Layer 10 of a small transformer language model trained on English Wikipedia (16 layers, counted from 0, width 128).
A neuron's activation on a vector x is SiLU(gate . x) times (in . x), where the dot is the dot product.

Input weights of the MLP neurons that the questions are about. A number n stands for (n - 500) times 0.0014.
n27 gate: 540 633 510 417 436 741 524 622 322 493 382 724 599 397 407 419 232 500 549 609 481 425 398 536 458 467 366 403 489 507 418 480 419 497 387 480 437 497 540 305 534 570 597 412 547 497 673 400 447 487 560 637 487 585 507 290 400 369 587 447 418 460 557 582 523 573 420 561 539 586 456 746 215 463 557 424 520 368 348 646 632 350 536 520 573 824 578 487 493 580 290 685 683 490 397 586 523 525 544 463 490 444 337 373 442 454 507 453 592 342 578 715 427 711 510 372 550 420 560 311 578 636 397 544 284 464 439 762
n32 gate: 517 461 516 636 456 347 578 612 346 402 463 350 524 260 473 534 373 476 487 573 305 241 415 520 445 530 724 308 641 510 194 598 419 559 497 450 720 423 604 426 428 815 553 582 352 524 493 744 666 526 467 430 423 296 394 562 390 555 527 553 466 507 389 599 441 602 433 564 624 464 636 418 377 390 580 652 530 612 473 490 358 694 470 417 560 697 510 429 633 440 487 513 600 315 689 477 444 506 606 439 402 583 483 302 469 566 445 367 507 335 524 490 397 566 473 678 382 450 475 673 348 384 520 611 453 622 463 556
n65 gate: 387 336 474 391 464 443 668 559 338 633 332 565 485 633 550 494 372 557 471 515 627 497 302 347 405 468 577 410 484 431 442 512 633 433 425 726 624 467 560 623 451 556 456 546 664 701 371 604 456 529 378 701 420 406 488 436 463 570 506 536 524 399 259 491 471 463 607 539 413 547 566 400 491 677 503 612 728 482 571 410 630 518 338 421 613 538 433 545 468 601 558 733 571 585 609 512 351 511 715 609 456 550 395 425 409 538 491 488 334 582 464 452 509 471 521 585 569 247 443 600 456 471 539 479 407 447 482 500
n125 gate: 650 494 620 403 243 674 500 392 372 449 488 369 528 369 433 565 469 404 391 461 562 494 455 485 381 521 488 641 303 405 462 584 472 617 459 443 646 558 518 438 356 503 558 494 525 588 599 616 546 364 537 683 579 634 588 569 506 588 387 448 450 598 733 338 518 517 583 326 395 633 456 431 473 470 518 588 497 441 451 413 593 615 306 434 599 614 407 503 454 724 533 445 445 397 464 379 437 538 556 599 317 391 497 488 328 509 597 798 428 521 503 392 539 491 601 554 451 512 324 460 639 787 466 368 367 578 438 491
n140 gate: 337 487 596 544 620 566 462 560 536 649 329 483 566 426 595 644 612 438 406 470 414 396 400 520 490 227 542 684 393 421 622 783 383 490 369 527 510 558 650 336 618 723 459 699 483 563 393 535 540 503 602 632 622 649 520 463 622 570 497 453 538 650 439 469 450 594 439 352 616 362 455 562 551 409 548 446 428 631 557 324 486 327 197 523 358 427 470 432 615 589 433 250 398 671 571 365 577 583 549 465 500 439 466 353 517 406 673 514 507 487 637 356 715 654 442 289 476 344 536 250 522 766 466 544 503 607 442 476
n151 gate: 636 548 352 668 569 707 523 541 191 272 485 542 612 549 361 378 399 553 615 422 130 323 615 624 452 248 576 382 675 587 492 477 523 181 555 392 293 345 458 626 659 425 696 611 572 577 519 508 538 672 662 609 549 438 373 481 574 500 632 538 210 420 561 577 467 608 504 355 578 489 577 350 436 421 598 552 733 706 594 358 538 412 358 519 435 615 592 534 511 621 548 561 432 414 481 552 400 486 612 354 526 362 534 485 523 624 739 248 578 522 378 393 478 597 440 708 534 443 548 421 548 807 523 542 599 689 237 387
n153 gate: 560 493 595 626 527 298 361 361 697 552 547 490 555 349 450 382 313 354 268 463 373 466 447 460 585 236 407 547 521 652 431 497 606 266 539 390 510 433 554 412 345 477 409 556 635 483 490 538 570 428 500 423 430 267 291 540 452 521 705 795 455 510 594 551 701 455 342 490 441 414 698 301 497 400 574 293 442 551 497 606 493 572 527 470 580 579 553 446 470 672 483 561 614 576 613 390 391 402 555 678 678 643 527 422 462 433 541 433 708 407 690 442 364 523 386 301 662 513 618 587 479 422 527 601 287 536 503 450
n166 gate: 661 532 507 527 415 231 497 295 486 507 280 460 404 527 340 675 276 561 513 371 490 514 447 467 692 378 311 547 564 561 672 326 480 477 490 414 470 637 608 564 352 647 477 480 520 500 466 497 770 640 627 637 453 534 357 484 383 420 490 330 414 540 382 845 431 526 463 534 625 573 456 606 573 517 275 440 632 551 547 497 605 357 576 570 548 507 287 449 337 460 652 459 376 649 380 487 424 497 572 653 431 550 503 453 274 517 643 463 467 338 476 510 437 517 500 308 362 668 414 443 383 481 574 645 574 625 446 700
n168 gate: 316 549 431 579 334 558 544 437 504 363 517 697 719 420 387 685 469 645 401 427 666 350 654 404 321 329 430 349 525 473 517 493 361 451 694 394 387 400 480 470 521 351 457 667 402 329 405 497 321 574 577 330 490 476 490 655 328 417 467 310 370 299 363 469 569 564 436 514 477 543 561 534 653 567 273 662 422 493 410 670 436 582 517 345 494 411 428 335 659 560 510 567 357 513 503 510 375 557 193 514 300 632 493 480 394 417 534 390 589 513 544 436 543 599 627 296 601 640 464 510 532 681 513 450 456 375 605 467
n201 gate: 411 438 470 419 472 351 485 545 558 423 515 439 634 406 539 475 575 605 635 283 595 289 590 491 539 563 658 666 677 580 535 488 590 464 518 518 564 509 739 697 416 461 591 491 531 794 481 654 373 683 534 585 625 497 473 464 375 481 558 430 294 445 454 457 467 442 592 491 491 566 540 615 570 512 424 421 414 642 436 385 590 385 618 554 410 680 542 687 497 598 491 340 676 557 627 340 602 385 328 426 635 548 379 390 687 433 484 634 407 305 620 494 497 440 460 512 552 573 373 409 461 574 549 592 488 470 408 585
n213 gate: 519 407 591 511 376 417 440 869 806 482 444 359 591 552 592 340 637 306 233 522 496 447 307 379 597 387 365 604 563 709 603 444 616 347 657 577 423 526 630 548 519 559 533 583 403 580 432 390 515 529 308 426 763 632 518 642 313 500 474 600 583 637 433 617 504 546 441 309 671 544 519 337 669 419 433 504 358 429 720 455 342 368 522 394 556 387 359 526 438 593 507 399 544 463 338 522 420 651 462 410 387 243 534 690 504 596 341 430 242 653 623 384 441 529 419 339 515 507 673 437 512 511 474 522 276 424 167 655
n248 gate: 399 417 565 642 217 480 543 546 667 538 343 434 655 643 423 320 668 496 427 346 542 397 519 616 587 427 619 348 672 649 532 244 547 447 530 297 427 488 492 488 576 307 438 470 281 393 445 488 396 636 372 713 675 425 765 492 452 440 519 295 619 422 539 520 420 519 554 713 557 262 480 528 446 604 597 323 421 642 508 559 662 460 527 684 393 687 591 390 569 488 576 547 454 481 492 365 469 577 492 512 542 331 386 402 373 566 587 686 470 328 563 559 512 396 411 312 547 150 384 558 758 541 15 270 414 809 512 639
n279 gate: 559 644 458 432 483 517 573 539 621 574 457 546 642 402 690 629 446 507 607 327 391 493 400 533 500 613 500 480 500 367 551 463 400 574 627 520 356 668 483 510 449 549 372 677 629 537 517 439 569 459 444 411 372 356 376 630 696 517 596 457 409 480 609 782 468 673 474 640 674 386 349 291 448 421 602 510 650 423 422 420 487 668 311 360 625 642 555 497 382 668 555 444 493 500 729 412 367 519 419 456 416 533 423 434 470 546 584 448 555 607 410 623 784 608 342 532 414 434 738 562 451 576 553 212 450 617 540 733
n27 in: 551 605 589 386 411 421 415 577 341 437 377 362 628 503 783 599 643 606 257 577 523 479 566 312 428 639 497 463 603 663 371 256 359 626 432 570 604 520 561 422 400 433 716 500 503 455 606 590 477 582 588 662 490 217 523 610 455 462 564 520 538 266 514 610 693 568 693 401 586 460 565 431 634 463 344 637 602 544 544 610 510 706 570 527 532 427 503 568 446 456 457 520 443 580 731 617 480 689 407 407 493 577 503 344 541 513 621 446 420 563 363 377 560 480 497 144 646 544 428 339 493 353 547 272 551 523 476 443
n32 in: 359 513 554 548 514 640 486 473 724 694 399 668 595 301 390 292 323 514 459 541 363 521 534 493 366 409 388 503 518 458 627 465 476 382 633 439 449 565 573 313 578 538 476 214 282 514 479 532 493 440 404 421 397 511 609 300 493 511 404 596 602 317 314 588 544 336 421 503 689 405 574 591 326 531 469 507 399 549 691 573 493 500 544 401 232 591 540 604 527 710 490 337 411 734 473 630 622 500 507 773 372 493 521 611 644 394 602 610 348 561 340 514 558 405 483 571 590 562 654 493 293 407 428 400 396 744 389 397
n65 in: 420 484 422 280 732 480 540 412 385 659 500 493 490 586 447 363 346 574 441 487 655 530 529 424 403 500 634 440 528 584 408 399 645 536 484 625 662 686 597 543 350 322 570 581 457 626 315 514 625 452 616 430 656 456 638 644 251 479 463 619 490 563 633 375 484 471 573 507 565 464 645 517 421 411 427 497 634 332 154 655 584 554 586 470 649 402 461 497 362 587 556 530 500 579 609 388 389 560 731 588 536 464 736 557 544 533 439 517 409 382 564 587 437 444 444 785 497 161 571 460 584 381 609 383 466 487 574 398
n125 in: 448 529 357 494 405 441 472 581 315 621 518 524 562 663 403 671 606 380 419 542 361 277 539 443 388 479 494 702 577 476 578 244 531 619 603 371 515 546 387 521 550 612 579 583 534 578 374 572 615 550 600 464 467 581 485 521 528 563 515 555 556 573 729 494 488 375 391 629 360 614 543 497 533 385 394 648 402 386 600 651 491 553 334 656 581 551 619 494 521 665 458 436 539 257 416 575 288 563 466 379 419 617 377 607 506 536 416 651 652 521 494 518 554 605 485 605 708 457 568 603 599 571 564 387 347 533 463 391
n140 in: 588 673 604 522 559 452 589 432 359 368 412 278 549 555 529 610 752 526 554 370 546 578 536 370 433 500 580 390 523 658 639 530 626 464 525 478 511 310 632 658 560 384 613 629 221 339 589 616 529 528 296 893 372 474 262 568 549 549 336 413 489 573 474 444 439 650 361 330 364 525 463 645 210 515 694 652 323 445 558 370 574 411 605 442 476 436 393 176 583 365 414 449 496 457 424 486 586 321 493 545 565 355 667 383 392 460 437 689 600 719 404 474 536 457 547 345 507 456 605 602 454 684 631 581 559 687 360 678
n151 in: 368 464 629 493 574 549 426 409 438 572 582 595 364 526 573 589 485 481 424 467 464 485 500 460 597 406 644 592 457 648 617 410 660 605 383 540 240 563 459 489 523 515 599 389 507 364 265 508 544 393 511 478 302 511 435 670 481 219 426 511 624 448 717 369 514 567 813 571 666 333 205 365 580 573 316 453 236 697 668 466 515 541 474 496 538 453 299 348 449 463 431 648 621 551 423 580 518 424 233 560 525 475 179 423 616 358 579 445 698 381 337 752 686 540 412 790 433 419 547 624 593 376 441 504 493 399 767 591
n153 in: 496 441 294 450 482 300 609 408 695 399 811 543 474 536 514 695 316 587 461 617 448 715 798 567 423 342 449 460 255 514 540 442 551 349 562 535 393 482 428 410 310 493 561 532 460 313 558 666 340 188 825 493 382 489 341 500 511 600 457 714 599 267 435 332 648 500 690 587 381 606 515 507 479 482 425 582 580 504 567 678 605 424 532 546 704 458 584 450 543 475 313 334 546 401 699 454 479 483 507 409 728 507 420 320 390 553 507 614 532 486 410 406 493 450 361 546 640 679 504 287 436 517 446 550 453 563 630 461
n166 in: 582 457 596 564 376 569 558 781 560 424 555 649 465 676 659 284 538 497 527 725 639 462 630 345 434 470 396 585 486 432 420 386 452 583 523 564 375 534 592 404 417 311 683 527 493 176 665 353 527 411 670 412 575 445 419 523 490 286 565 686 580 398 398 417 517 400 578 614 507 466 562 219 621 436 646 534 538 637 567 548 490 528 513 527 704 507 623 555 527 595 587 425 527 292 490 665 390 567 514 476 763 382 510 408 531 267 531 439 403 510 713 329 493 503 653 641 674 439 420 399 633 500 608 387 490 440 569 362
n168 in: 500 519 477 444 432 241 314 510 511 536 463 621 284 500 440 490 524 551 583 573 425 473 589 507 464 395 461 446 557 348 617 755 524 661 461 642 607 503 433 530 589 617 483 431 497 678 531 696 543 536 574 490 577 418 351 378 386 465 688 600 476 587 480 572 372 324 540 507 470 543 664 387 543 477 772 570 409 537 686 371 432 405 666 609 207 585 431 598 330 319 460 432 564 526 480 473 566 452 904 483 470 510 412 446 688 523 339 340 385 454 503 476 606 666 460 569 399 523 193 443 238 529 543 402 517 500 473 597
n201 in: 375 659 577 656 314 560 463 519 624 430 317 628 476 467 572 603 622 463 468 669 526 758 352 526 407 519 519 295 323 543 551 313 460 552 462 445 507 332 636 331 392 542 333 500 609 355 550 395 503 627 625 428 346 420 513 380 432 374 579 605 588 441 559 617 477 186 516 483 519 269 500 423 706 520 437 526 370 344 396 457 657 657 392 360 484 387 365 563 497 599 448 629 569 477 526 591 549 590 369 674 452 340 754 668 500 493 554 549 510 500 623 593 493 646 598 477 371 602 413 510 413 430 290 523 404 487 543 493
n213 in: 521 503 334 579 546 539 643 548 536 463 434 334 521 293 438 263 479 580 722 493 611 549 368 455 446 568 586 243 416 451 351 500 412 520 403 524 417 697 615 629 231 397 552 605 361 706 430 361 589 507 514 452 462 500 342 554 706 354 500 521 401 538 316 461 490 401 649 591 653 555 458 267 411 386 403 490 465 504 517 553 465 746 383 247 424 497 449 329 297 528 313 667 445 456 352 579 718 389 578 310 371 383 658 566 535 586 616 472 473 422 696 322 558 493 521 439 639 486 412 476 398 554 383 681 360 395 497 356
n248 in: 319 285 86 309 378 570 431 718 390 461 659 432 591 388 412 346 363 492 464 464 586 599 674 592 527 488 264 435 449 520 533 664 823 587 473 548 508 508 415 407 500 408 484 476 524 281 451 508 864 578 520 420 448 447 632 690 500 679 460 520 587 528 435 553 528 588 621 471 457 528 615 570 448 492 633 764 455 651 348 545 455 336 444 380 320 536 405 338 332 508 337 366 592 484 676 520 587 824 541 361 259 764 455 476 471 616 233 685 524 397 419 610 260 400 794 695 541 633 521 464 504 675 584 536 829 532 533 344
n279 in: 654 591 342 496 508 557 390 504 658 353 443 459 508 684 541 432 663 633 474 325 558 485 681 489 460 356 287 371 290 508 454 538 347 603 544 675 478 413 538 545 288 425 755 596 625 354 767 554 575 478 620 515 571 604 619 437 411 589 489 661 473 572 557 469 796 532 523 538 629 455 416 304 556 421 474 604 888 618 384 469 664 496 511 515 310 352 791 614 657 345 578 553 282 489 552 366 437 532 235 366 338 608 431 243 803 578 508 534 415 522 295 470 433 530 459 489 182 421 664 410 508 576 462 545 492 389 561 496

Each question shows a token from some text and the vector x that enters the MLP there. A number n stands for (n - 500) times 0.0078.

"|---|---": 540 553 409 379 542 397 589 425 469 730 340 510 489 350 534 480 651 471 405 697 580 362 425 414 865 549 507 492 462 519 381 340 430 589 471 596 617 668 472 511 450 302 582 423 472 778 528 456 768 305 443 378 670 414 416 494 389 364 582 287 596 546 584 671 424 581 662 527 619 526 603 614 512 292 623 641 719 444 561 414 563 557 632 421 396 431 540 408 595 608 261 437 538 387 435 479 705 526 404 538 706 546 273 509 435 470 433 518 414 474 551 325 542 490 514 728 416 585 482 651 642 353 465 298 282 668 568 587
Which of these neurons fires most? n213

" and": 489 215 444 532 408 329 485 489 489 589 674 438 334 371 485 404 600 589 527 484 666 338 559 684 558 364 696 416 215 464 565 469 532 509 465 642 505 404 403 314 304 575 532 479 357 481 497 433 420 452 560 620 605 454 444 703 423 357 254 439 576 550 573 392 430 401 522 416 488 358 539 441 495 377 352 567 562 532 437 509 440 482 548 503 391 716 398 466 543 498 426 636 504 570 348 548 680 571 558 684 394 771 472 447 396 500 515 419 670 310 593 249 618 464 473 621 563 695 596 474 576 394 435 346 470 642 286 520
Which neuron fires most, and how strongly? n248, at about 2.4

"ch": 486 371 208 540 379 538 409 549 305 384 322 599 218 522 623 575 619 487 587 557 569 580 636 492 503 524 481 488 406 322 533 507 540 406 373 653 423 390 643 331 458 540 493 638 632 558 429 318 404 578 448 549 535 500 496 536 604 463 298 379 372 439 360 556 588 387 447 313 468 424 412 574 485 434 586 471 474 445 424 650 338 486 580 379 349 609 493 632 413 423 488 651 660 532 670 530 585 573 507 439 503 643 620 349 431 397 666 397 541 449 455 662 505 336 395 561 510 524 693 383 747 200 491 191 439 498 462 326
Which neuron fires most, and how strongly? n27, at about 1.9

"o": 609 401 409 449 251 364 346 422 392 463 621 549 465 518 412 405 669 397 462 529 429 473 589 501 586 662 367 578 380 322 573 668 524 424 487 518 515 376 502 425 465 601 355 612 706 488 530 539 531 457 388 667 420 582 545 561 506 540 305 431 482 415 423 385 574 429 531 397 487 624 513 612 471 287 343 421 480 638 374 478 468 427 620 439 185 629 377 454 432 451 220 664 419 473 550 551 638 463 505 536 596 680 505 506 492 372 674 669 487 521 602 403 617 476 593 454 478 408 847 759 508 523 360 198 387 567 525 499
Which two neurons fire most, strongest first? n248, n140

" m": 582 469 439 357 461 329 574 583 343 453 530 556 474 429 491 360 639 494 624 480 641 332 532 407 558 530 425 530 379 346 873 561 542 470 609 524 580 356 558 416 412 492 484 560 600 500 421 360 616 464 472 494 542 492 382 510 421 494 391 347 415 522 370 380 350 390 593 336 429 526 475 535 538 358 610 448 525 465 566 405 443 513 619 450 374 579 475 350 565 603 307 674 428 526 502 650 704 651 547 689 548 554 483 425 330 266 656 377 637 559 353 442 474 476 494 511 411 612 697 450 564 422 450 320 433 583 603 552
Which three neurons fire most, strongest first? n140, n168, n166

"k": 378 352 563 507 350 480 431 466 329 559 505 465 406 447 430 510 609 563 656 368 509 512 490 448 617 537 384 334 207 479 423 366 590 675 630 624 551 751 647 502 581 594 533 507 440 650 489 473 391 516 391 432 787 686 265 497 568 602 564 577 530 555 599 480 358 217 614 259 524 467 500 451 523 434 436 472 610 528 542 456 364 372 444 453 221 737 353 543 514 606 391 693 386 570 484 500 295 473 417 586 539 518 679 457 448 486 559 545 492 434 511 592 686 448 530 470 492 533 678 697 617 346 310 258 380 580 472 474
Which of these neurons fires most? n213

"S": 434 405 506 647 628 392 650 540 560 673 431 630 418 247 462 620 730 445 536 502 672 437 462 701 784 541 453 418 356 448 625 610 471 672 622 566 630 421 533 607 453 507 349 499 647 499 513 260 555 511 589 481 466 461 534 523 454 608 508 301 453 582 255 629 662 606 644 417 539 578 472 554 587 367 584 533 663 470 526 443 267 472 672 479 456 339 524 409 587 527 501 629 516 453 518 429 422 308 441 457 492 655 732 305 445 425 457 421 417 472 188 441 357 478 549 555 429 636 711 510 588 301 455 481 490 520 398 664
Which neuron fires most, and how strongly? n279, at about 2.9

" ": 575 384 426 490 431 306 531 487 403 538 564 495 332 364 411 436 584 538 525 518 662 350 577 401 613 611 682 487 385 311 712 528 598 602 558 553 525 300 285 494 505 670 494 474 531 451 488 361 442 507 536 500 567 491 428 419 435 527 512 344 507 592 348 474 425 319 632 473 613 410 517 491 545 325 517 430 451 709 494 426 182 563 607 551 362 349 476 324 429 633 515 648 679 491 545 551 685 487 576 414 771 689 522 652 385 462 561 322 582 635 279 579 648 390 349 665 431 572 520 469 530 418 313 360 502 364 380 442
Which of these neurons fires most? n279

" a": 448 504 416 380 344 549 555 421 415 632 454 436 434 298 397 518 641 583 439 569 509 243 627 717 486 624 542 544 291 517 640 604 512 410 430 495 643 440 492 509 440 406 405 679 610 573 498 436 448 668 400 605 567 465 421 634 447 601 321 418 493 567 521 433 437 344 462 478 736 289 430 555 553 392 541 522 552 570 455 382 390 407 600 606 274 462 488 379 566 387 352 686 541 514 417 653 627 533 373 614 367 540 553 439 431 449 508 527 518 721 402 477 523 315 502 484 499 797 629 506 431 267 382 294 322 426 680 619
Which of these neurons fires most? n166

"9": 618 488 481 568 460 433 550 663 426 540 376 479 468 405 488 600 529 361 447 819 501 469 493 507 380 314 392 622 315 199 472 276 433 451 460 642 487 493 663 463 467 477 549 519 502 594 657 471 356 589 500 381 452 388 306 514 569 543 606 490 657 345 499 608 575 636 766 409 634 502 357 623 569 251 514 574 666 564 330 544 372 399 586 526 372 527 672 389 541 539 365 673 605 424 527 601 726 517 502 711 654 408 750 499 432 466 637 379 478 550 536 449 473 489 566 495 556 511 716 651 690 595 566 477 501 491 383 459
Which neuron fires most, and how strongly? n27, at about 5.2

"e": 364 447 498 654 402 359 469 576 479 370 494 390 442 535 537 411 544 501 417 380 597 387 620 709 584 810 454 456 410 554 447 558 308 563 515 502 518 360 603 426 592 327 543 416 657 380 261 523 601 532 602 449 610 654 362 508 498 475 407 355 475 440 440 562 438 377 612 352 319 520 725 555 380 435 358 546 580 561 625 476 58 584 598 737 402 531 333 619 605 462 370 497 660 346 581 562 375 513 436 524 448 630 675 392 472 463 432 438 534 589 332 476 625 558 577 527 454 543 523 452 463 387 293 344 420 516 337 559
Which neuron fires most, and how strongly? n168, at about 1.8

" G": 521 414 533 643 409 438 538 441 375 450 353 483 349 502 513 412 770 501 533 532 664 433 439 394 554 609 412 448 476 380 934 588 501 550 435 552 505 338 544 408 418 306 547 604 669 702 455 395 471 552 658 659 502 504 321 621 438 469 542 380 416 484 374 539 467 397 573 430 473 623 439 495 546 332 569 489 554 467 502 441 285 472 625 475 294 485 596 508 486 436 534 638 647 413 433 450 581 454 629 551 420 553 583 480 384 395 611 426 483 479 429 620 475 355 563 550 549 643 650 474 608 294 307 380 455 570 477 472
Which two neurons fire most, strongest first? n153, n201

"d": 613 303 459 440 585 403 465 481 405 612 439 569 385 482 538 402 695 625 642 617 509 324 553 475 434 486 519 497 483 576 658 529 430 443 546 551 584 467 633 437 446 518 417 820 498 522 398 252 454 528 489 522 616 608 323 464 401 611 536 622 475 465 387 562 479 324 590 509 615 541 580 546 484 236 427 411 555 564 501 597 289 543 541 382 208 634 355 578 492 554 332 606 481 679 401 453 733 631 500 642 601 491 670 529 486 524 646 483 537 483 375 641 491 338 581 417 386 559 686 365 540 333 372 198 397 696 459 281
Which neuron fires most, and how strongly? n213, at about 2.5

"a": 655 262 527 227 391 456 495 531 462 437 450 649 408 427 676 394 602 757 628 654 527 375 566 662 685 636 380 651 460 410 634 484 469 504 570 569 608 533 547 420 467 583 385 565 407 641 460 374 330 546 534 531 399 401 700 611 391 626 461 505 366 616 391 580 679 293 514 470 368 509 599 550 633 288 589 399 509 549 421 401 238 528 678 467 407 477 570 465 451 449 394 645 628 483 524 542 728 569 535 395 486 694 561 396 518 354 540 521 661 515 265 500 681 439 616 581 474 516 556 447 472 299 300 484 396 473 296 555
Which neuron fires most, and how strongly? n140, at about 0.6

"99": 551 384 429 437 402 323 675 474 417 556 525 505 618 430 393 598 625 499 544 781 597 318 578 484 574 494 459 656 349 125 511 372 363 498 338 753 416 397 704 496 599 610 487 444 458 626 581 507 522 582 495 474 305 440 139 517 616 299 416 537 546 465 464 511 411 667 629 654 496 517 421 712 535 360 550 608 654 569 535 498 329 328 659 557 302 394 574 460 541 503 299 552 520 545 544 540 691 532 597 595 706 605 751 476 348 479 478 418 435 543 537 450 497 483 457 483 502 583 666 645 569 551 557 553 368 466 491 458
Which of these neurons fires most? n140

"r": 711 284 108 588 513 455 373 545 393 515 586 519 466 509 387 366 621 550 422 560 612 522 455 530 591 602 489 462 380 229 628 560 470 538 427 576 636 453 487 231 491 574 458 574 587 616 421 496 720 482 486 663 519 455 398 430 527 626 441 241 473 318 419 568 461 676 628 429 414 610 450 486 500 346 558 516 556 601 433 446 394 293 564 370 511 498 530 423 321 303 418 720 445 549 492 781 523 440 444 543 543 691 442 509 548 202 591 626 604 463 673 505 453 506 512 602 353 505 729 651 560 385 434 410 463 327 546 458
Which neuron fires most, and how strongly? n201, at about 0.47

"0": 453 394 418 498 565 235 688 496 392 534 437 402 348 487 412 428 706 435 553 593 712 485 609 653 631 404 401 474 424 400 624 582 575 567 351 792 482 312 521 393 493 401 420 465 679 542 549 400 584 594 595 470 499 396 249 599 463 503 488 255 749 497 367 479 401 484 696 477 561 406 389 407 502 436 507 447 546 555 513 383 423 440 676 335 350 569 490 511 494 528 378 657 475 570 487 650 658 581 560 446 664 727 627 668 388 387 498 566 504 515 347 505 555 366 406 509 507 542 806 581 530 544 455 409 482 472 328 464
Which of these neurons fires most? n125

"\n": 565 287 620 475 506 339 565 297 428 485 458 313 465 406 505 252 517 591 625 458 738 344 441 463 693 511 606 520 295 537 693 661 351 596 534 604 521 485 523 551 430 440 540 485 788 552 316 379 507 551 469 490 536 410 344 556 443 641 511 573 431 352 588 539 391 219 751 322 498 331 558 549 402 484 517 595 669 485 437 401 369 590 601 703 69 398 547 462 542 443 461 509 626 320 533 498 600 576 531 502 596 648 513 519 469 334 573 627 558 524 425 552 534 459 469 616 474 648 540 653 498 453 450 383 461 694 398 460
Which three neurons fire most, strongest first? n65, n166, n32

" C": 484 398 439 599 354 350 314 425 282 326 503 469 425 329 501 346 456 369 323 501 522 496 512 595 578 458 493 564 326 522 731 509 381 414 425 710 439 451 526 441 650 616 578 433 691 591 563 504 506 564 679 576 638 444 378 590 362 481 424 392 443 317 416 456 419 245 618 458 639 555 434 550 456 416 441 476 365 541 387 169 411 339 585 569 429 506 744 503 420 430 436 558 532 420 414 708 568 474 626 573 733 599 479 486 260 354 595 446 411 549 555 250 550 366 537 532 474 441 634 509 492 501 645 354 453 397 599 481
Which of these neurons fires most? n166

" In": 669 356 461 698 504 433 538 450 446 588 621 523 437 417 524 468 566 469 616 558 573 417 687 658 465 547 576 605 400 492 625 563 523 485 523 370 691 440 566 249 532 452 407 543 434 547 516 542 505 524 481 451 599 590 326 621 482 563 473 472 618 377 403 518 502 378 714 376 589 421 538 540 538 336 700 583 497 428 618 617 446 585 592 588 392 459 515 370 618 428 469 687 558 245 73 444 524 619 536 385 538 652 561 477 316 460 450 533 664 594 484 689 412 275 533 551 469 613 697 571 690 405 517 347 345 516 632 469
Which three neurons fire most, strongest first? n248, n27, n279

"1": 659 422 338 527 516 253 377 438 487 506 350 363 582 374 401 678 654 554 541 592 598 473 534 670 550 652 294 649 423 488 373 546 511 502 396 579 414 444 599 543 326 585 481 550 498 653 548 417 635 404 670 571 380 342 319 439 333 448 585 455 707 404 529 475 722 369 586 433 617 379 458 646 588 327 432 598 537 628 499 401 348 432 580 677 155 471 369 536 582 529 418 624 579 460 461 387 568 589 461 811 623 611 485 754 488 449 460 628 657 445 483 634 597 513 449 542 429 499 570 450 532 457 590 641 526 546 489 355
Which of these neurons fires most? n201

"ork": 568 531 628 465 398 457 427 486 368 499 524 516 530 417 481 465 793 617 568 460 450 480 402 596 732 536 341 403 300 244 431 546 542 624 433 609 518 439 704 451 504 658 482 381 571 546 561 490 547 498 396 443 542 491 447 588 439 372 350 548 401 529 761 462 575 249 566 465 542 257 648 646 589 364 451 400 386 606 445 433 323 413 557 366 195 589 561 547 420 419 446 619 631 650 453 435 545 570 526 595 745 721 584 352 470 509 576 513 594 510 529 741 725 599 418 471 512 676 634 535 788 437 698 377 530 401 480 506
Which of these neurons fires most? n201

" M": 508 558 469 543 483 300 422 514 439 370 393 580 489 400 549 480 523 551 708 425 722 307 548 549 550 593 320 434 331 569 906 518 544 519 548 593 418 400 644 431 565 374 546 390 560 493 374 360 380 585 736 422 627 435 299 517 458 392 454 589 548 543 473 263 496 236 472 388 363 541 556 471 435 341 575 527 533 507 542 348 369 318 573 762 290 544 488 482 683 535 423 650 595 449 436 607 496 439 533 588 605 584 504 473 352 402 496 433 616 462 520 517 624 573 464 576 478 610 579 513 476 532 539 444 637 428 556 502
Which two neurons fire most, strongest first? n168, n201

"es": 660 490 533 448 441 451 599 652 450 581 233 627 394 437 493 497 508 560 486 616 423 528 389 745 424 619 481 484 331 436 544 291 511 490 616 526 570 510 474 278 543 477 552 708 533 505 411 471 566 504 469 495 546 489 606 460 487 628 278 398 361 524 475 499 474 381 557 504 441 524 499 553 532 378 544 282 498 430 405 625 489 437 568 580 216 376 465 479 391 364 248 690 479 429 576 519 774 505 455 438 709 637 586 453 545 382 688 482 494 612 215 407 577 468 551 498 388 467 812 458 614 573 590 281 529 597 700 502
Which of these neurons fires most? n279

"R": 668 205 290 696 598 455 645 524 604 618 394 491 429 539 419 549 683 458 418 473 633 364 457 524 716 630 410 495 377 222 724 657 581 509 508 537 505 473 507 506 558 496 433 617 582 583 303 306 434 355 543 543 518 521 416 526 400 370 412 430 607 529 346 490 536 597 734 525 265 625 405 504 474 451 518 445 591 494 539 458 358 693 630 395 403 403 420 307 385 488 550 687 368 530 538 499 535 360 544 326 453 533 622 478 503 440 554 493 523 477 446 539 460 460 394 673 561 546 724 530 494 176 458 432 418 297 279 498
Which neuron fires most, and how strongly? n213, at about 4.6

"ure": 424 458 481 547 454 483 462 424 455 418 462 539 307 338 390 556 619 542 509 629 635 471 675 724 643 730 348 552 447 232 393 475 353 575 555 636 573 382 691 390 565 389 611 378 556 336 266 549 581 553 649 380 789 513 391 507 667 270 436 526 467 374 376 621 402 488 630 442 484 632 412 455 437 556 423 598 478 538 575 364 234 667 655 681 370 532 613 536 610 313 524 522 668 545 446 562 597 453 562 670 466 568 458 668 326 485 517 511 562 564 599 427 643 674 440 458 590 416 652 448 569 607 462 340 510 593 530 511
Which neuron fires most, and how strongly? n168, at about 2.3

"A": 478 369 400 459 352 354 580 348 359 643 493 480 440 434 469 469 569 495 555 581 678 355 501 777 590 621 595 496 391 448 730 516 601 629 619 717 562 483 590 520 450 490 579 521 524 539 475 297 582 601 483 480 570 407 583 619 475 440 469 469 444 524 343 651 540 472 601 520 483 421 453 496 618 378 502 441 530 569 677 306 257 591 599 497 318 429 572 392 577 484 550 690 634 483 612 642 613 416 484 543 556 726 773 385 357 380 566 462 526 551 352 534 518 303 424 497 471 578 654 444 641 219 433 345 537 494 332 480
Which neuron fires most, and how strongly? n153, at about 0.54

" at": 441 393 691 565 409 492 403 496 501 552 599 442 396 399 379 428 412 388 362 563 585 443 681 609 497 439 653 441 307 516 501 466 519 604 538 542 536 411 546 502 503 683 490 601 540 630 507 399 377 599 777 366 556 451 339 560 539 353 469 287 391 343 448 583 410 233 570 643 623 305 471 559 474 454 468 589 545 474 486 383 507 380 587 418 411 674 637 405 362 331 585 676 603 519 365 644 597 645 583 387 618 522 411 508 327 551 516 403 466 444 594 396 586 253 594 652 369 630 757 594 320 409 674 187 334 407 477 554
Which neuron fires most, and how strongly? n32, at about 1.2